Layer 9 of a small transformer language model trained on English Wikipedia (13 layers, counted from 0, width 128).
A neuron adds its activation times its output weights to the MLP's output. To switch it off is to set its activation to zero at one token and run the rest of the model.

Output weights of the MLP neurons that the questions are about. A number n stands for (n - 500) times 0.0012.
n8: 472 501 633 264 478 418 739 642 420 604 570 578 603 381 541 543 228 608 636 448 352 398 344 491 674 543 310 475 461 498 557 244 638 514 371 340 425 658 473 363 336 506 479 549 534 457 415 430 430 708 344 560 593 552 546 699 479 568 404 495 445 501 638 453 362 550 385 420 359 580 655 410 460 422 453 571 453 498 362 484 601 564 507 527 343 526 602 456 478 603 380 463 503 634 568 494 681 428 486 471 525 428 678 616 601 509 577 491 478 551 546 471 546 284 385 494 358 610 401 510 410 292 570 396 439 602 629 651
n22: 426 510 536 375 434 611 590 345 431 636 393 514 594 546 443 354 339 502 529 558 453 494 593 451 541 531 617 470 388 450 639 456 408 540 444 346 542 533 601 765 500 449 540 468 588 494 604 509 462 629 467 486 585 574 463 562 626 472 444 417 449 606 490 446 707 420 582 327 633 547 537 563 625 638 551 551 428 687 705 418 663 495 459 473 524 495 444 493 528 468 421 371 420 445 491 491 453 471 543 340 479 409 507 435 551 504 631 477 521 455 527 654 329 487 356 549 612 578 611 570 402 298 251 555 427 608 470 493
n59: 597 548 420 595 362 407 633 583 518 464 426 384 438 505 478 524 607 610 556 438 486 567 535 335 358 357 362 470 670 445 430 594 450 384 483 508 537 359 491 227 412 599 327 484 596 600 528 428 547 420 353 499 367 576 543 531 509 285 543 530 762 496 274 480 591 427 415 493 510 462 603 596 421 633 603 604 668 655 527 480 522 393 461 463 612 436 409 580 444 374 576 683 621 511 441 526 456 482 439 391 596 573 617 406 536 421 493 500 334 524 373 416 463 622 465 428 445 603 525 584 576 470 590 396 452 476 504 380
n67: 392 428 446 375 382 497 490 541 429 566 404 432 408 465 314 428 460 503 447 567 579 629 341 323 429 562 437 502 487 406 516 488 410 554 523 498 384 482 552 501 610 548 410 508 505 621 467 497 557 534 445 541 467 545 425 546 612 647 199 545 536 529 450 573 526 467 456 445 476 568 611 407 365 659 410 332 559 621 351 563 649 428 552 367 642 483 592 452 472 536 505 422 547 422 449 460 511 484 648 345 581 600 326 400 821 521 406 504 558 596 535 581 502 598 591 574 517 592 483 452 532 463 725 542 437 438 542 437
n87: 452 657 355 435 368 583 427 397 382 324 395 368 407 513 358 353 529 733 374 464 564 497 566 552 399 399 484 572 498 418 543 497 548 530 625 434 542 516 357 382 537 399 528 429 504 486 493 546 436 463 691 546 495 681 538 458 533 566 571 514 572 336 432 522 441 483 664 244 532 603 589 427 531 551 508 579 491 450 695 569 563 592 348 562 314 574 614 475 564 523 394 410 541 609 443 497 582 460 430 549 352 530 452 505 518 639 569 414 537 429 440 489 599 559 426 485 409 488 478 435 609 459 517 790 459 580 655 517
n139: 668 513 466 523 633 633 537 305 277 452 467 531 687 322 564 481 455 540 584 553 467 495 537 451 436 642 502 425 549 516 586 254 432 512 485 511 589 432 532 413 503 363 380 532 401 414 381 573 514 366 503 382 452 481 448 550 554 600 455 525 680 423 646 514 654 461 501 587 414 454 519 453 485 418 518 572 539 387 432 650 522 654 400 516 497 518 474 613 554 430 643 578 570 319 561 353 418 474 632 456 471 393 349 367 624 572 467 481 340 455 500 510 489 623 515 470 589 476 439 757 458 497 458 516 439 420 589 418
n141: 706 612 330 474 342 288 555 567 409 603 513 564 476 628 487 708 664 385 476 501 310 343 420 485 571 381 555 482 329 540 667 612 539 431 375 484 428 470 371 477 478 707 571 549 555 632 747 629 642 534 350 349 521 474 494 469 380 486 477 518 519 590 555 361 824 579 568 435 428 360 537 553 542 607 563 721 687 605 541 582 451 511 583 538 393 374 445 435 370 527 496 340 504 549 566 363 447 629 526 443 523 412 628 688 559 468 523 410 392 592 624 426 394 510 348 375 519 673 385 528 592 615 514 552 486 525 563 434
n150: 555 516 410 478 591 453 537 602 520 264 478 555 495 628 747 608 509 378 543 455 681 462 560 353 437 502 632 400 405 389 543 444 514 502 668 403 443 585 581 594 664 555 541 436 765 438 484 437 482 463 492 636 611 550 601 684 410 486 381 505 598 389 501 505 720 302 419 410 542 551 372 577 449 526 588 322 422 549 721 309 426 434 607 296 434 612 486 512 601 706 599 501 487 705 489 523 666 455 561 568 605 526 485 468 518 466 621 508 432 544 467 404 516 362 499 595 424 592 608 516 481 425 510 561 485 554 536 716
n164: 468 363 586 540 566 482 556 417 403 512 465 660 538 508 518 534 429 504 537 489 391 495 327 579 677 474 413 581 517 534 723 447 375 551 605 551 511 629 548 440 373 592 499 480 604 319 473 471 509 483 485 459 432 649 433 752 531 607 454 575 582 413 482 615 584 613 573 475 529 480 420 633 498 506 559 664 519 421 469 369 471 477 649 444 490 461 506 557 381 389 343 582 331 437 535 385 435 448 670 453 596 410 362 552 592 544 322 655 474 325 609 576 608 410 549 375 613 547 537 525 602 596 389 407 502 371 431 375
n206: 337 438 432 473 504 563 464 496 384 544 642 525 540 508 716 581 562 626 585 702 676 596 629 384 540 546 616 510 408 374 407 466 496 404 574 392 583 694 488 445 580 334 570 515 310 524 451 716 489 568 561 538 513 360 507 419 441 317 460 438 468 604 533 547 481 648 403 458 734 575 428 630 479 409 570 500 523 490 380 543 525 382 567 526 504 430 488 648 567 490 299 312 430 718 440 515 518 519 620 720 442 505 546 342 470 558 560 561 508 406 510 379 421 527 384 433 392 374 515 561 416 523 450 508 486 496 443 379
n210: 441 519 489 495 574 479 559 467 591 444 328 466 594 498 469 424 477 495 498 375 603 801 341 487 686 601 601 393 491 439 558 480 432 541 569 487 559 492 633 581 387 644 572 443 441 491 451 525 390 441 590 452 529 720 354 603 531 377 600 723 372 407 594 471 398 453 491 388 457 516 641 386 271 604 457 590 475 383 514 512 543 688 516 597 462 708 482 379 538 498 459 527 482 354 616 491 484 568 440 425 573 587 390 528 503 601 462 356 328 426 551 551 492 539 521 488 631 465 523 360 574 684 481 388 483 547 405 544
n244: 479 500 471 504 442 585 387 636 409 548 511 536 579 596 459 345 557 477 518 511 532 450 519 490 568 620 572 449 506 326 404 549 639 391 549 581 576 551 389 356 546 483 618 411 525 599 494 555 444 525 479 505 408 540 468 485 559 678 502 449 411 367 537 726 425 695 550 335 664 598 407 664 540 543 559 362 550 429 638 534 439 396 498 579 550 605 476 502 413 307 504 490 536 487 349 428 585 427 478 439 480 515 384 566 373 609 393 615 389 370 428 633 461 372 576 643 394 511 604 827 420 604 482 483 554 575 340 616
n280: 442 393 583 538 499 421 629 577 290 629 395 728 520 499 473 625 488 465 576 398 477 657 552 702 490 412 351 524 367 445 415 649 571 374 432 525 611 561 415 395 417 430 655 675 644 462 479 348 448 571 420 393 473 629 514 426 604 590 421 515 557 407 485 450 422 466 460 346 495 560 309 460 477 500 421 562 510 552 443 514 567 522 481 463 282 670 486 472 264 511 418 490 506 498 390 593 539 470 461 364 404 333 448 411 387 456 488 415 488 588 621 424 650 669 431 454 434 535 430 405 543 517 358 342 503 411 582 430
n287: 521 410 384 545 450 509 595 492 644 461 432 655 540 474 507 448 426 485 554 587 493 477 375 684 410 471 389 462 614 352 380 660 545 494 573 693 491 549 495 616 538 551 596 335 679 512 546 432 424 412 496 568 580 406 568 476 573 572 487 578 708 520 592 519 962 580 484 656 300 409 710 535 533 330 517 469 464 381 555 590 501 415 399 336 266 533 498 570 515 422 437 440 346 517 331 499 525 535 482 359 511 456 589 375 567 608 538 610 549 398 476 491 507 557 248 499 397 463 565 511 587 570 594 636 513 408 535 578
n316: 387 394 548 572 414 375 460 426 417 402 350 448 249 611 460 572 553 394 487 496 459 377 436 446 325 530 377 449 609 547 553 434 446 521 560 403 380 497 538 564 360 677 545 530 453 562 457 512 501 398 466 428 475 546 358 701 503 421 440 608 573 470 507 552 290 417 556 472 601 560 599 583 530 470 594 469 458 502 483 477 551 341 440 604 430 690 382 525 463 440 528 543 540 370 451 655 504 657 548 505 493 576 428 428 668 442 371 628 476 466 543 327 469 460 581 338 339 625 632 443 396 507 493 385 674 595 651 551
n317: 474 530 269 482 458 340 519 381 302 510 458 440 389 410 543 726 414 432 568 421 529 647 380 518 558 287 483 553 706 465 214 531 644 424 318 346 513 606 547 395 545 587 509 572 603 573 370 461 534 512 606 439 571 668 480 454 431 496 463 533 595 393 641 591 723 554 354 399 572 487 473 295 559 426 359 471 508 655 598 446 628 432 480 434 454 589 415 509 592 393 375 445 512 490 349 468 604 271 395 429 555 476 502 474 556 362 323 546 280 471 486 563 702 642 613 529 531 516 580 448 621 500 454 435 672 557 398 555

Each question names a token from some text and the token that comes next. It shows the activations a of the neurons there, in the order above. A number n stands for (n - 500) times 0.0063.

Then comes g, the gradient of the next token's log-probability with respect to the MLP's output, scaled to length 1. A neuron's effect is roughly proportional to its activation times (output weights . g). A number n stands for (n - 500) times 0.00074.

" B", then "ust"
a: 500 506 500 507 483 501 487 541 513 514 486 506 496 502 578 509
g: 516 407 431 608 430 557 532 546 391 495 638 720 440 455 358 333 339 392 390 406 401 550 700 390 629 242 655 316 536 722 420 523 525 640 515 647 464 519 349 629 549 389 592 519 602 596 876 628 341 484 298 552 538 649 489 422 457 399 476 455 532 596 855 433 409 188 660 602 601 384 486 613 470 484 585 430 572 572 667 526 431 594 576 273 365 529 314 521 511 707 693 543 496 618 634 515 519 468 645 324 559 438 536 553 479 572 365 443 505 460 582 530 689 618 615 409 517 464 763 368 589 538 370 358 564 622 479 501
Switching off which neuron hurts the next token most? n150

" end", then "."
a: 509 563 523 499 512 511 530 567 494 492 508 488 450 502 558 495
g: 484 374 462 405 439 496 352 504 262 557 464 370 434 586 379 457 381 436 783 553 620 352 434 500 466 467 345 587 509 500 776 330 408 414 558 268 611 395 368 508 510 432 438 508 503 502 437 603 307 636 501 434 553 581 469 576 388 428 580 401 538 449 414 322 452 387 554 537 322 424 471 608 481 460 346 595 373 371 519 664 609 362 311 348 611 633 539 383 508 426 428 625 501 576 673 716 548 396 265 482 489 691 591 398 415 535 356 448 275 430 528 646 400 655 494 541 875 620 579 456 312 680 750 346 327 362 701 609
Which neuron, switched off, raises the next token's probability most? n150

" touch", then "ing"
a: 446 533 524 504 483 517 495 479 502 482 496 496 498 518 471 487
g: 341 541 513 436 434 826 453 555 554 584 645 488 267 269 387 502 558 524 506 590 498 457 494 391 627 418 491 385 558 486 490 664 651 418 321 577 312 369 534 600 412 383 719 271 564 743 253 411 454 544 543 580 547 459 755 506 425 688 380 660 520 573 509 404 607 256 518 717 371 454 554 319 496 490 366 330 502 469 635 394 554 575 639 363 553 476 623 640 596 585 802 419 317 601 520 420 371 569 583 545 476 437 418 717 481 630 398 471 487 356 195 521 466 522 484 647 454 472 310 570 647 608 590 446 549 592 368 532
Which two neurons, each switched off alone, lower its probability most, in order? n316, n287

" in", then " opp"
a: 502 561 540 496 501 502 488 502 487 544 505 479 470 533 502 492
g: 440 679 257 661 439 280 644 323 469 617 748 480 585 596 438 262 449 488 578 566 466 526 463 437 549 392 436 319 452 223 436 453 822 155 581 519 482 489 535 611 598 633 678 627 418 578 507 494 394 423 571 503 346 341 244 427 460 518 524 412 509 568 478 650 502 418 827 442 651 546 414 587 332 590 385 388 545 329 461 477 437 339 612 363 347 448 542 658 510 579 612 567 344 473 345 418 520 553 620 644 481 257 528 370 641 484 403 532 429 554 357 436 617 512 461 753 580 490 361 510 605 548 583 606 413 525 515 401
Switching off which neuron hurts the next token most? n206

" of", then " musical"
a: 505 554 509 532 336 527 523 499 493 490 496 500 500 535 526 493
g: 539 474 542 603 552 499 552 469 490 404 536 804 495 475 428 578 570 641 713 381 421 406 572 476 473 391 625 474 438 434 558 504 553 400 506 264 729 346 525 631 391 577 528 340 588 425 616 467 454 228 492 525 575 377 377 493 420 369 566 514 468 433 351 377 438 419 481 623 499 620 640 404 594 330 258 640 640 448 508 516 686 730 560 773 426 204 368 568 328 348 464 447 366 504 747 337 319 506 475 522 753 482 456 668 569 529 586 544 523 459 526 676 387 342 468 357 661 532 239 515 566 487 633 680 599 317 337 359
Switching off which neuron hurts the next token most? n87

" of", then " this"
a: 500 566 491 530 461 500 550 521 501 498 435 498 489 528 504 512
g: 629 356 608 655 400 696 482 611 642 629 293 662 699 518 671 507 390 245 552 576 477 760 329 640 631 778 592 519 777 424 445 736 194 571 501 593 387 405 485 546 611 583 419 450 707 295 435 524 577 524 464 546 472 537 595 407 597 482 590 562 534 388 533 190 567 534 505 584 647 581 543 576 622 595 453 758 358 535 621 545 466 419 539 474 367 485 565 458 651 512 456 577 368 399 506 493 403 293 327 498 643 356 362 673 392 420 510 566 636 557 529 455 397 469 405 566 501 490 540 630 310 565 338 479 570 547 290 425
Which two neurons, each switched off alone, lower its probability most, in order? n22, n87

" as", then " a"
a: 498 525 511 600 512 497 500 535 497 508 500 499 502 575 501 423
g: 730 569 564 234 501 536 532 371 570 426 488 648 610 420 696 550 548 464 529 413 343 443 375 511 389 576 445 602 543 762 276 486 597 709 616 383 636 424 554 442 264 574 361 485 407 319 405 697 432 754 247 644 462 533 486 623 651 708 469 354 479 495 640 661 477 592 515 235 413 538 498 485 396 419 563 333 485 400 543 494 585 486 304 466 380 273 267 489 457 497 522 436 632 504 545 555 683 666 554 482 565 562 480 342 368 391 730 491 622 338 432 413 439 249 487 470 654 474 422 671 501 530 382 546 286 370 471 461
Which neuron, switched off, raises the next token's probability most? n67

" |", then " "
a: 504 497 563 499 508 505 462 507 515 495 469 500 484 534 500 511
g: 433 534 515 448 444 551 410 595 759 431 535 482 460 344 594 439 669 335 285 512 552 686 424 383 365 581 526 594 510 392 426 489 297 457 546 606 340 438 706 580 384 634 402 302 522 466 464 496 488 548 386 530 452 519 540 206 427 302 511 447 526 662 554 453 537 279 524 468 766 479 397 681 508 680 610 473 328 579 501 501 549 543 212 526 638 411 460 680 453 250 472 463 667 405 439 583 566 439 338 553 678 771 306 490 356 547 585 220 539 355 506 627 659 578 498 492 485 488 704 762 556 317 581 510 364 564 465 643
Switching off which neuron hurts the next token most? n59

" |", then " Pl"
a: 497 512 560 500 468 508 471 500 520 516 455 484 513 519 490 498
g: 543 528 540 500 411 419 557 535 596 394 447 377 351 589 345 596 506 242 518 334 439 392 376 425 567 578 324 262 608 644 524 369 289 386 492 539 610 671 579 704 382 666 456 549 533 735 687 533 694 470 517 422 608 625 603 681 411 525 692 534 743 474 497 662 536 373 256 598 508 527 453 537 570 408 398 475 449 597 450 520 751 614 476 579 265 454 550 595 463 467 522 506 474 608 561 626 170 540 635 279 348 552 523 249 436 554 447 448 397 446 510 291 435 549 430 610 397 443 633 566 582 770 602 470 508 542 224 578
Switching off which neuron hurts the next token most? n59

",", then " Hawai"
a: 493 490 509 536 479 500 517 486 498 637 476 502 500 525 489 545
g: 502 436 529 456 322 379 775 485 652 474 660 410 540 575 441 607 457 384 550 274 436 416 444 439 567 570 457 377 588 766 477 313 452 457 545 571 562 589 447 605 349 614 583 250 440 569 648 547 702 287 519 332 480 568 657 468 377 507 427 731 503 324 449 638 467 803 592 305 632 571 363 572 388 396 320 629 540 359 479 552 475 462 684 516 370 320 529 503 568 360 439 402 514 558 532 580 414 452 237 514 637 294 721 501 453 529 433 635 411 417 483 441 566 455 649 377 676 337 593 744 533 439 699 663 427 323 625 488
Which neuron, switched off, raises the next token's probability most? n67

" the", then " far"
a: 505 525 503 500 497 513 515 514 502 505 480 490 503 543 500 506
g: 554 357 543 550 410 513 360 483 516 427 489 504 452 795 363 494 455 628 556 485 509 316 339 308 695 684 497 663 391 430 439 474 472 348 546 500 659 426 519 535 519 429 693 297 498 281 515 413 511 617 418 508 455 516 644 423 456 869 458 359 429 592 486 532 497 545 661 574 629 730 365 503 406 321 445 627 536 611 512 466 371 608 654 459 627 779 555 551 380 476 667 392 674 757 567 379 353 192 695 434 415 600 481 519 451 500 552 509 402 638 344 428 480 670 536 523 262 466 414 738 684 484 569 404 553 339 483 577
Switching off which neuron hurts the next token most? n210

"o", then " in"
a: 471 501 518 517 491 561 511 524 481 501 475 478 500 555 483 545
g: 457 378 452 385 491 407 574 518 579 454 420 476 501 307 733 302 543 423 560 335 516 463 573 638 588 422 388 666 356 813 396 557 577 474 447 526 588 426 543 366 455 692 400 557 393 452 444 646 454 313 625 547 380 327 493 398 702 500 399 535 541 505 603 349 515 419 640 536 546 500 615 649 522 591 767 491 892 490 332 656 427 675 405 302 358 454 632 525 532 512 323 592 551 528 700 403 591 466 492 400 526 523 581 362 406 663 623 436 466 498 402 343 565 500 439 589 842 306 499 543 667 565 445 811 319 561 450 461
Which neuron, switched off, raises the next token's probability most? n317

" were", then " ple"
a: 503 490 513 978 519 541 504 370 470 501 500 493 483 531 481 500
g: 383 423 743 607 397 319 398 493 382 570 333 500 573 597 659 465 458 317 581 495 605 588 490 584 513 737 583 397 436 510 457 416 457 426 768 634 546 328 667 500 465 379 661 601 483 714 371 567 676 845 344 544 579 585 402 376 562 521 611 628 560 464 418 458 459 469 534 340 460 377 342 485 333 422 450 650 541 461 601 684 324 538 522 656 631 532 548 511 545 634 645 343 347 371 464 369 618 383 581 341 520 398 546 372 637 479 531 639 429 500 689 511 519 571 613 537 234 622 366 768 553 638 334 418 582 456 738 307
Which two neurons, each switched off alone, lower its probability most, in order? n67, n139

" railway", then " lines"
a: 490 516 494 500 503 505 517 514 513 505 591 491 500 523 440 531
g: 673 561 579 785 411 411 521 407 689 584 485 432 646 484 490 436 623 492 264 440 563 441 208 433 442 588 305 484 292 476 545 489 507 418 621 403 580 622 304 652 596 546 625 372 491 405 391 499 648 371 596 290 576 551 470 504 468 606 602 577 354 595 643 532 466 453 561 641 419 495 337 290 611 556 527 519 550 281 298 391 482 588 489 694 517 546 629 644 359 388 645 585 280 249 230 371 553 500 372 584 593 573 389 596 477 409 482 305 598 295 697 679 469 650 424 511 294 480 527 662 579 642 581 560 639 557 421 383
Switching off which neuron hurts the next token most? n210

"ios", then " sing"
a: 492 541 497 509 494 502 499 513 485 489 481 450 512 508 483 556
g: 663 451 416 628 442 601 380 555 508 569 566 453 358 417 405 471 603 585 507 434 597 677 439 581 467 414 477 499 445 424 536 541 520 553 475 723 568 572 765 415 588 468 507 551 458 504 556 477 564 411 287 445 681 460 497 384 545 567 440 335 544 170 486 668 487 504 358 449 615 626 444 457 656 407 408 733 556 378 514 679 433 705 431 463 426 468 251 571 528 447 561 286 198 286 420 390 699 716 598 555 510 310 322 541 699 462 308 527 580 453 431 564 277 480 406 605 557 502 414 635 656 411 376 761 762 432 242 470
Switching off which neuron hurts the next token most? n317

"-w", then "ar"
a: 498 559 502 429 487 518 485 500 481 500 500 525 486 506 504 484
g: 662 440 364 337 497 625 372 518 692 392 388 502 390 664 511 405 420 618 571 724 581 422 359 432 376 369 316 599 680 642 246 434 468 589 523 494 308 387 393 200 360 508 441 542 410 555 695 392 431 530 436 420 575 587 569 452 565 491 508 679 538 716 552 528 582 567 700 361 566 407 422 715 340 449 255 526 469 568 377 523 493 626 549 706 366 569 577 439 404 502 562 560 436 367 554 386 550 399 425 554 430 333 579 444 345 590 488 471 294 517 395 508 299 279 527 369 164 607 631 481 342 370 488 395 343 695 526 640
Switching off which neuron hurts the next token most? n67

" accomp", then "any"
a: 475 564 509 500 496 506 503 535 604 503 485 533 485 500 500 500
g: 418 406 553 396 294 447 613 539 391 763 618 384 564 577 518 301 598 571 384 282 245 785 438 629 717 374 484 342 366 445 462 558 474 473 596 539 492 684 417 633 481 445 441 313 410 296 633 536 570 564 339 530 706 544 399 663 564 401 643 506 411 534 396 743 455 518 662 728 478 485 661 449 488 495 595 607 514 436 372 733 679 575 727 459 498 454 459 301 489 652 356 445 439 518 519 465 438 357 561 452 456 456 604 474 558 477 541 210 482 394 551 433 708 295 413 478 662 354 422 573 552 433 480 374 561 278 345 606
Switching off which neuron hurts the next token most? n164

" and", then " coast"
a: 459 565 512 593 490 500 894 576 484 500 491 496 495 566 504 497
g: 541 296 416 564 352 327 630 596 495 597 575 434 443 623 636 366 433 546 498 508 358 561 308 484 528 406 516 425 399 350 625 302 675 556 548 296 504 405 442 484 569 377 452 236 476 394 695 641 335 420 492 466 654 677 588 520 601 614 504 511 531 622 438 621 514 386 407 403 638 429 256 407 695 584 496 490 486 631 462 385 598 476 433 615 419 573 533 460 533 400 511 466 550 508 481 412 439 427 212 414 593 559 768 489 453 665 568 452 338 525 563 309 678 724 633 339 143 569 524 561 864 473 244 451 459 493 359 552
Switching off which neuron hurts the next token most? n141

" v", then "oted"
a: 499 542 523 501 480 499 517 490 508 493 501 449 482 499 501 487
g: 425 439 584 415 538 643 358 534 659 705 478 354 412 433 493 614 651 336 554 738 417 456 359 428 526 436 558 404 727 721 374 684 518 559 639 545 554 439 657 532 753 478 565 559 349 553 527 320 546 383 436 542 454 275 490 463 543 391 488 607 409 495 501 641 423 747 415 480 577 637 213 639 427 401 575 579 631 700 467 538 497 447 703 354 314 520 338 620 524 370 340 313 278 349 369 355 481 530 524 498 484 421 418 366 456 400 462 458 499 439 177 288 364 237 604 604 352 601 573 618 533 377 536 518 543 465 442 617
Which neuron, switched off, raises the next token's probability most? n244

" en", then " cl"
a: 520 523 519 517 518 500 478 501 507 522 509 483 495 508 506 503
g: 537 390 607 426 362 283 393 515 323 559 556 526 479 755 207 663 394 468 562 697 659 494 477 368 503 496 348 555 577 403 563 544 602 367 621 375 381 622 558 552 411 519 473 725 582 543 605 321 463 602 498 619 635 580 338 499 572 367 378 399 593 615 622 535 603 221 478 459 266 437 595 504 567 418 497 522 549 566 478 678 644 556 614 418 310 643 527 395 373 398 433 397 459 476 453 528 750 441 326 459 273 370 795 200 440 525 609 461 461 632 403 416 574 550 322 360 448 435 439 632 465 472 605 552 685 481 638 760
Switching off which neuron hurts the next token most? n8

" |", then " From"
a: 491 509 516 525 471 500 547 500 515 506 476 506 496 528 479 500
g: 493 450 338 437 334 440 470 394 554 435 607 634 538 472 643 463 320 677 512 487 567 550 332 674 440 457 484 648 588 489 615 759 575 462 545 335 545 551 839 724 373 668 698 588 489 390 467 726 688 218 439 525 566 551 388 713 447 361 590 682 542 572 671 418 467 347 498 497 608 406 633 362 468 768 610 433 623 470 336 499 415 748 579 493 418 526 511 448 563 554 217 531 311 430 364 431 459 654 617 630 409 689 560 476 518 504 620 642 477 466 543 444 319 515 481 471 687 300 396 370 672 561 533 539 510 381 435 569
Which neuron, switched off, raises the next token's probability most? n210

" road", then "s"
a: 465 520 492 500 491 525 475 508 504 489 505 489 493 506 485 542
g: 768 563 409 511 724 502 542 403 872 500 568 602 548 391 493 312 649 409 469 399 568 470 575 311 468 579 277 374 642 636 548 531 457 529 449 444 464 493 215 574 536 546 714 210 564 442 501 428 457 447 419 479 341 382 480 494 502 562 537 586 413 330 593 516 437 544 274 511 435 408 390 503 525 550 745 434 595 543 367 356 454 481 608 679 579 587 466 532 326 569 744 503 428 222 499 358 499 287 555 547 413 502 526 495 590 514 393 385 673 210 385 646 596 313 529 599 556 502 501 627 519 693 521 679 536 737 404 390
Switching off which neuron hurts the next token most? n8

" their", then " houses"
a: 502 539 489 497 439 529 502 473 490 519 502 491 486 524 456 517
g: 604 575 422 493 421 542 347 428 552 458 492 485 683 579 574 476 458 455 338 316 558 485 391 391 424 506 496 431 578 289 442 410 538 339 604 412 362 579 195 488 330 399 437 603 475 293 527 434 568 589 589 336 544 432 407 270 498 535 680 456 530 484 657 348 529 483 775 396 275 531 474 357 585 431 568 600 632 558 274 455 598 670 567 576 470 371 591 731 641 365 414 667 510 416 689 237 514 241 475 655 372 500 405 695 348 532 510 355 321 231 620 596 455 339 488 494 525 526 311 429 485 453 650 670 499 523 284 603
Switching off which neuron hurts the next token most? n316

" and", then " V"
a: 503 534 501 500 502 460 672 501 481 539 490 506 501 575 484 504
g: 708 504 573 550 601 544 384 386 422 576 475 485 385 612 376 511 494 264 458 560 462 546 596 414 314 522 595 587 273 548 514 651 445 523 456 533 354 661 394 520 372 658 399 371 458 641 421 689 640 478 403 443 662 408 488 369 260 432 597 593 667 781 425 641 668 605 410 459 407 590 473 485 510 323 393 318 280 527 694 542 562 563 345 598 605 644 694 479 430 510 410 404 623 537 520 614 545 441 516 385 504 531 567 285 544 475 430 423 445 232 745 687 398 717 443 533 522 515 480 262 620 576 305 529 367 856 458 439
Switching off which neuron hurts the next token most? n141

"z", then " God"
a: 483 585 505 493 453 517 478 578 507 501 490 508 500 557 577 552
g: 630 524 380 568 519 470 366 559 484 589 535 557 260 495 440 498 223 543 505 675 461 608 477 477 610 716 587 350 542 451 711 424 616 836 310 725 675 283 557 351 498 226 740 720 397 397 404 378 684 607 481 335 489 421 363 443 601 596 495 564 557 401 522 488 538 519 566 532 558 422 583 591 306 601 529 508 459 560 533 626 490 745 520 494 575 679 362 393 532 391 553 326 437 489 605 574 532 540 563 718 396 337 703 608 464 605 604 502 328 527 544 512 529 430 479 665 483 558 505 422 727 553 473 438 685 729 474 258
Which neuron, switched off, raises the next token's probability most? n150

" for", then " an"
a: 480 555 527 505 498 499 503 545 503 506 515 503 487 528 501 500
g: 641 576 491 327 433 395 538 466 628 329 609 386 653 532 633 439 432 462 532 525 449 431 475 564 388 719 481 513 616 741 340 712 562 762 551 494 583 499 427 455 312 559 550 600 557 529 423 565 428 738 513 551 311 496 455 669 703 768 395 409 624 529 586 550 498 615 553 130 440 637 454 462 504 387 755 311 423 343 635 374 521 465 460 269 359 325 291 665 619 564 482 480 504 690 359 676 597 663 556 458 417 443 551 365 465 449 529 442 642 266 377 617 335 414 573 378 377 550 377 537 510 572 588 488 341 418 507 603
Switching off which neuron hurts the next token most? n150

" guitar", then ","
a: 471 533 513 505 510 513 538 502 475 534 501 479 482 494 524 496
g: 380 518 751 381 579 471 603 448 287 297 440 598 526 456 657 669 494 484 435 503 282 548 576 480 693 628 699 553 420 394 398 342 289 363 347 440 298 519 288 446 449 443 562 619 486 325 576 416 440 748 415 526 742 611 406 478 440 534 520 596 470 316 476 480 524 303 543 488 739 598 558 413 381 442 472 419 503 542 465 382 609 209 499 425 406 509 677 431 586 515 493 495 400 692 632 588 587 466 455 478 756 580 401 362 541 539 503 612 559 566 500 586 625 540 303 733 515 345 611 722 284 459 657 440 388 315 707 579
Which neuron, switched off, raises the next token's probability most? n8

" and", then " sim"
a: 481 550 502 502 480 502 679 517 498 501 496 498 509 539 500 502
g: 612 573 520 541 772 397 518 570 358 407 412 578 379 395 400 457 460 614 405 522 334 556 478 541 575 583 387 483 324 317 317 521 549 442 273 594 637 388 738 485 415 446 449 600 477 626 352 620 459 485 412 443 279 417 551 535 553 463 387 432 554 358 660 568 456 614 430 700 751 579 320 481 201 590 394 255 509 425 548 609 411 459 561 385 613 654 399 579 602 548 739 364 550 649 474 604 599 522 621 493 432 722 285 566 600 426 535 584 776 553 613 656 432 611 240 530 614 378 673 431 570 419 450 258 624 547 625 521
Which neuron, switched off, raises the next token's probability most? n141

" and", then " she"
a: 499 564 488 600 488 491 809 509 499 587 486 504 497 601 511 500
g: 377 290 546 673 582 394 382 517 501 733 537 355 564 510 766 403 462 498 703 661 644 514 493 497 469 757 359 652 552 577 556 437 450 766 639 427 630 626 519 674 338 520 428 380 809 540 536 652 594 721 611 584 535 506 522 335 546 575 685 526 479 624 450 351 510 546 454 567 453 589 663 510 375 536 453 720 701 363 526 514 584 624 301 413 542 435 581 426 665 517 436 494 406 533 628 404 238 441 472 350 639 502 429 391 421 359 717 538 490 738 588 350 370 442 606 397 613 278 522 718 493 481 485 578 385 413 526 577
Which neuron, switched off, raises the next token's probability most? n141

"Track", then " listing"
a: 490 498 523 501 509 546 490 506 493 534 503 376 503 539 489 541
g: 355 538 643 550 706 419 561 552 474 412 746 329 300 709 579 410 577 300 595 280 634 454 395 666 446 472 480 460 715 315 580 706 378 598 620 518 425 346 562 672 589 348 432 495 437 520 406 295 533 526 325 214 441 466 686 561 584 489 450 484 427 574 483 449 488 299 486 593 423 398 601 516 474 472 433 464 398 505 621 697 497 552 518 331 557 623 569 528 718 447 486 682 436 704 631 720 619 506 640 292 622 458 585 619 467 755 456 684 514 284 544 281 447 539 468 590 481 493 577 543 432 258 512 565 598 399 673 592
Switching off which neuron hurts the next token most? n244

" and", then " finds"
a: 505 547 507 479 487 489 691 482 493 485 501 500 508 548 500 501
g: 488 463 227 595 434 463 475 382 732 486 251 408 383 504 527 537 498 618 564 556 508 603 519 483 474 681 456 477 538 565 590 451 528 497 485 333 469 585 635 673 240 400 488 521 565 511 483 652 527 812 622 541 342 506 366 528 481 423 453 559 634 633 424 494 491 598 402 315 394 344 504 328 462 300 601 568 454 545 466 646 457 428 370 451 588 554 748 638 810 391 590 371 426 659 665 419 361 487 636 503 360 343 698 445 511 235 438 422 529 366 372 318 436 311 616 327 621 628 753 568 432 609 322 565 592 733 461 565
Switching off which neuron hurts the next token most? n22

"-", then " José"
a: 505 505 518 500 496 502 530 497 508 500 496 502 488 570 493 542
g: 346 703 670 668 599 470 505 540 671 584 471 497 623 289 409 629 528 622 591 650 529 492 602 467 452 295 523 584 528 615 418 414 514 377 588 404 661 407 439 524 358 497 601 264 393 381 437 384 542 615 578 550 529 373 405 531 521 666 563 642 482 866 499 534 463 405 706 507 621 541 648 507 468 388 473 412 527 478 491 384 512 495 577 623 398 457 245 653 475 638 302 488 213 455 675 430 602 493 728 573 637 432 525 599 845 500 554 687 416 348 466 474 487 342 431 639 644 446 279 567 453 485 242 553 529 692 672 414
Which neuron, switched off, raises the next token's probability most? n317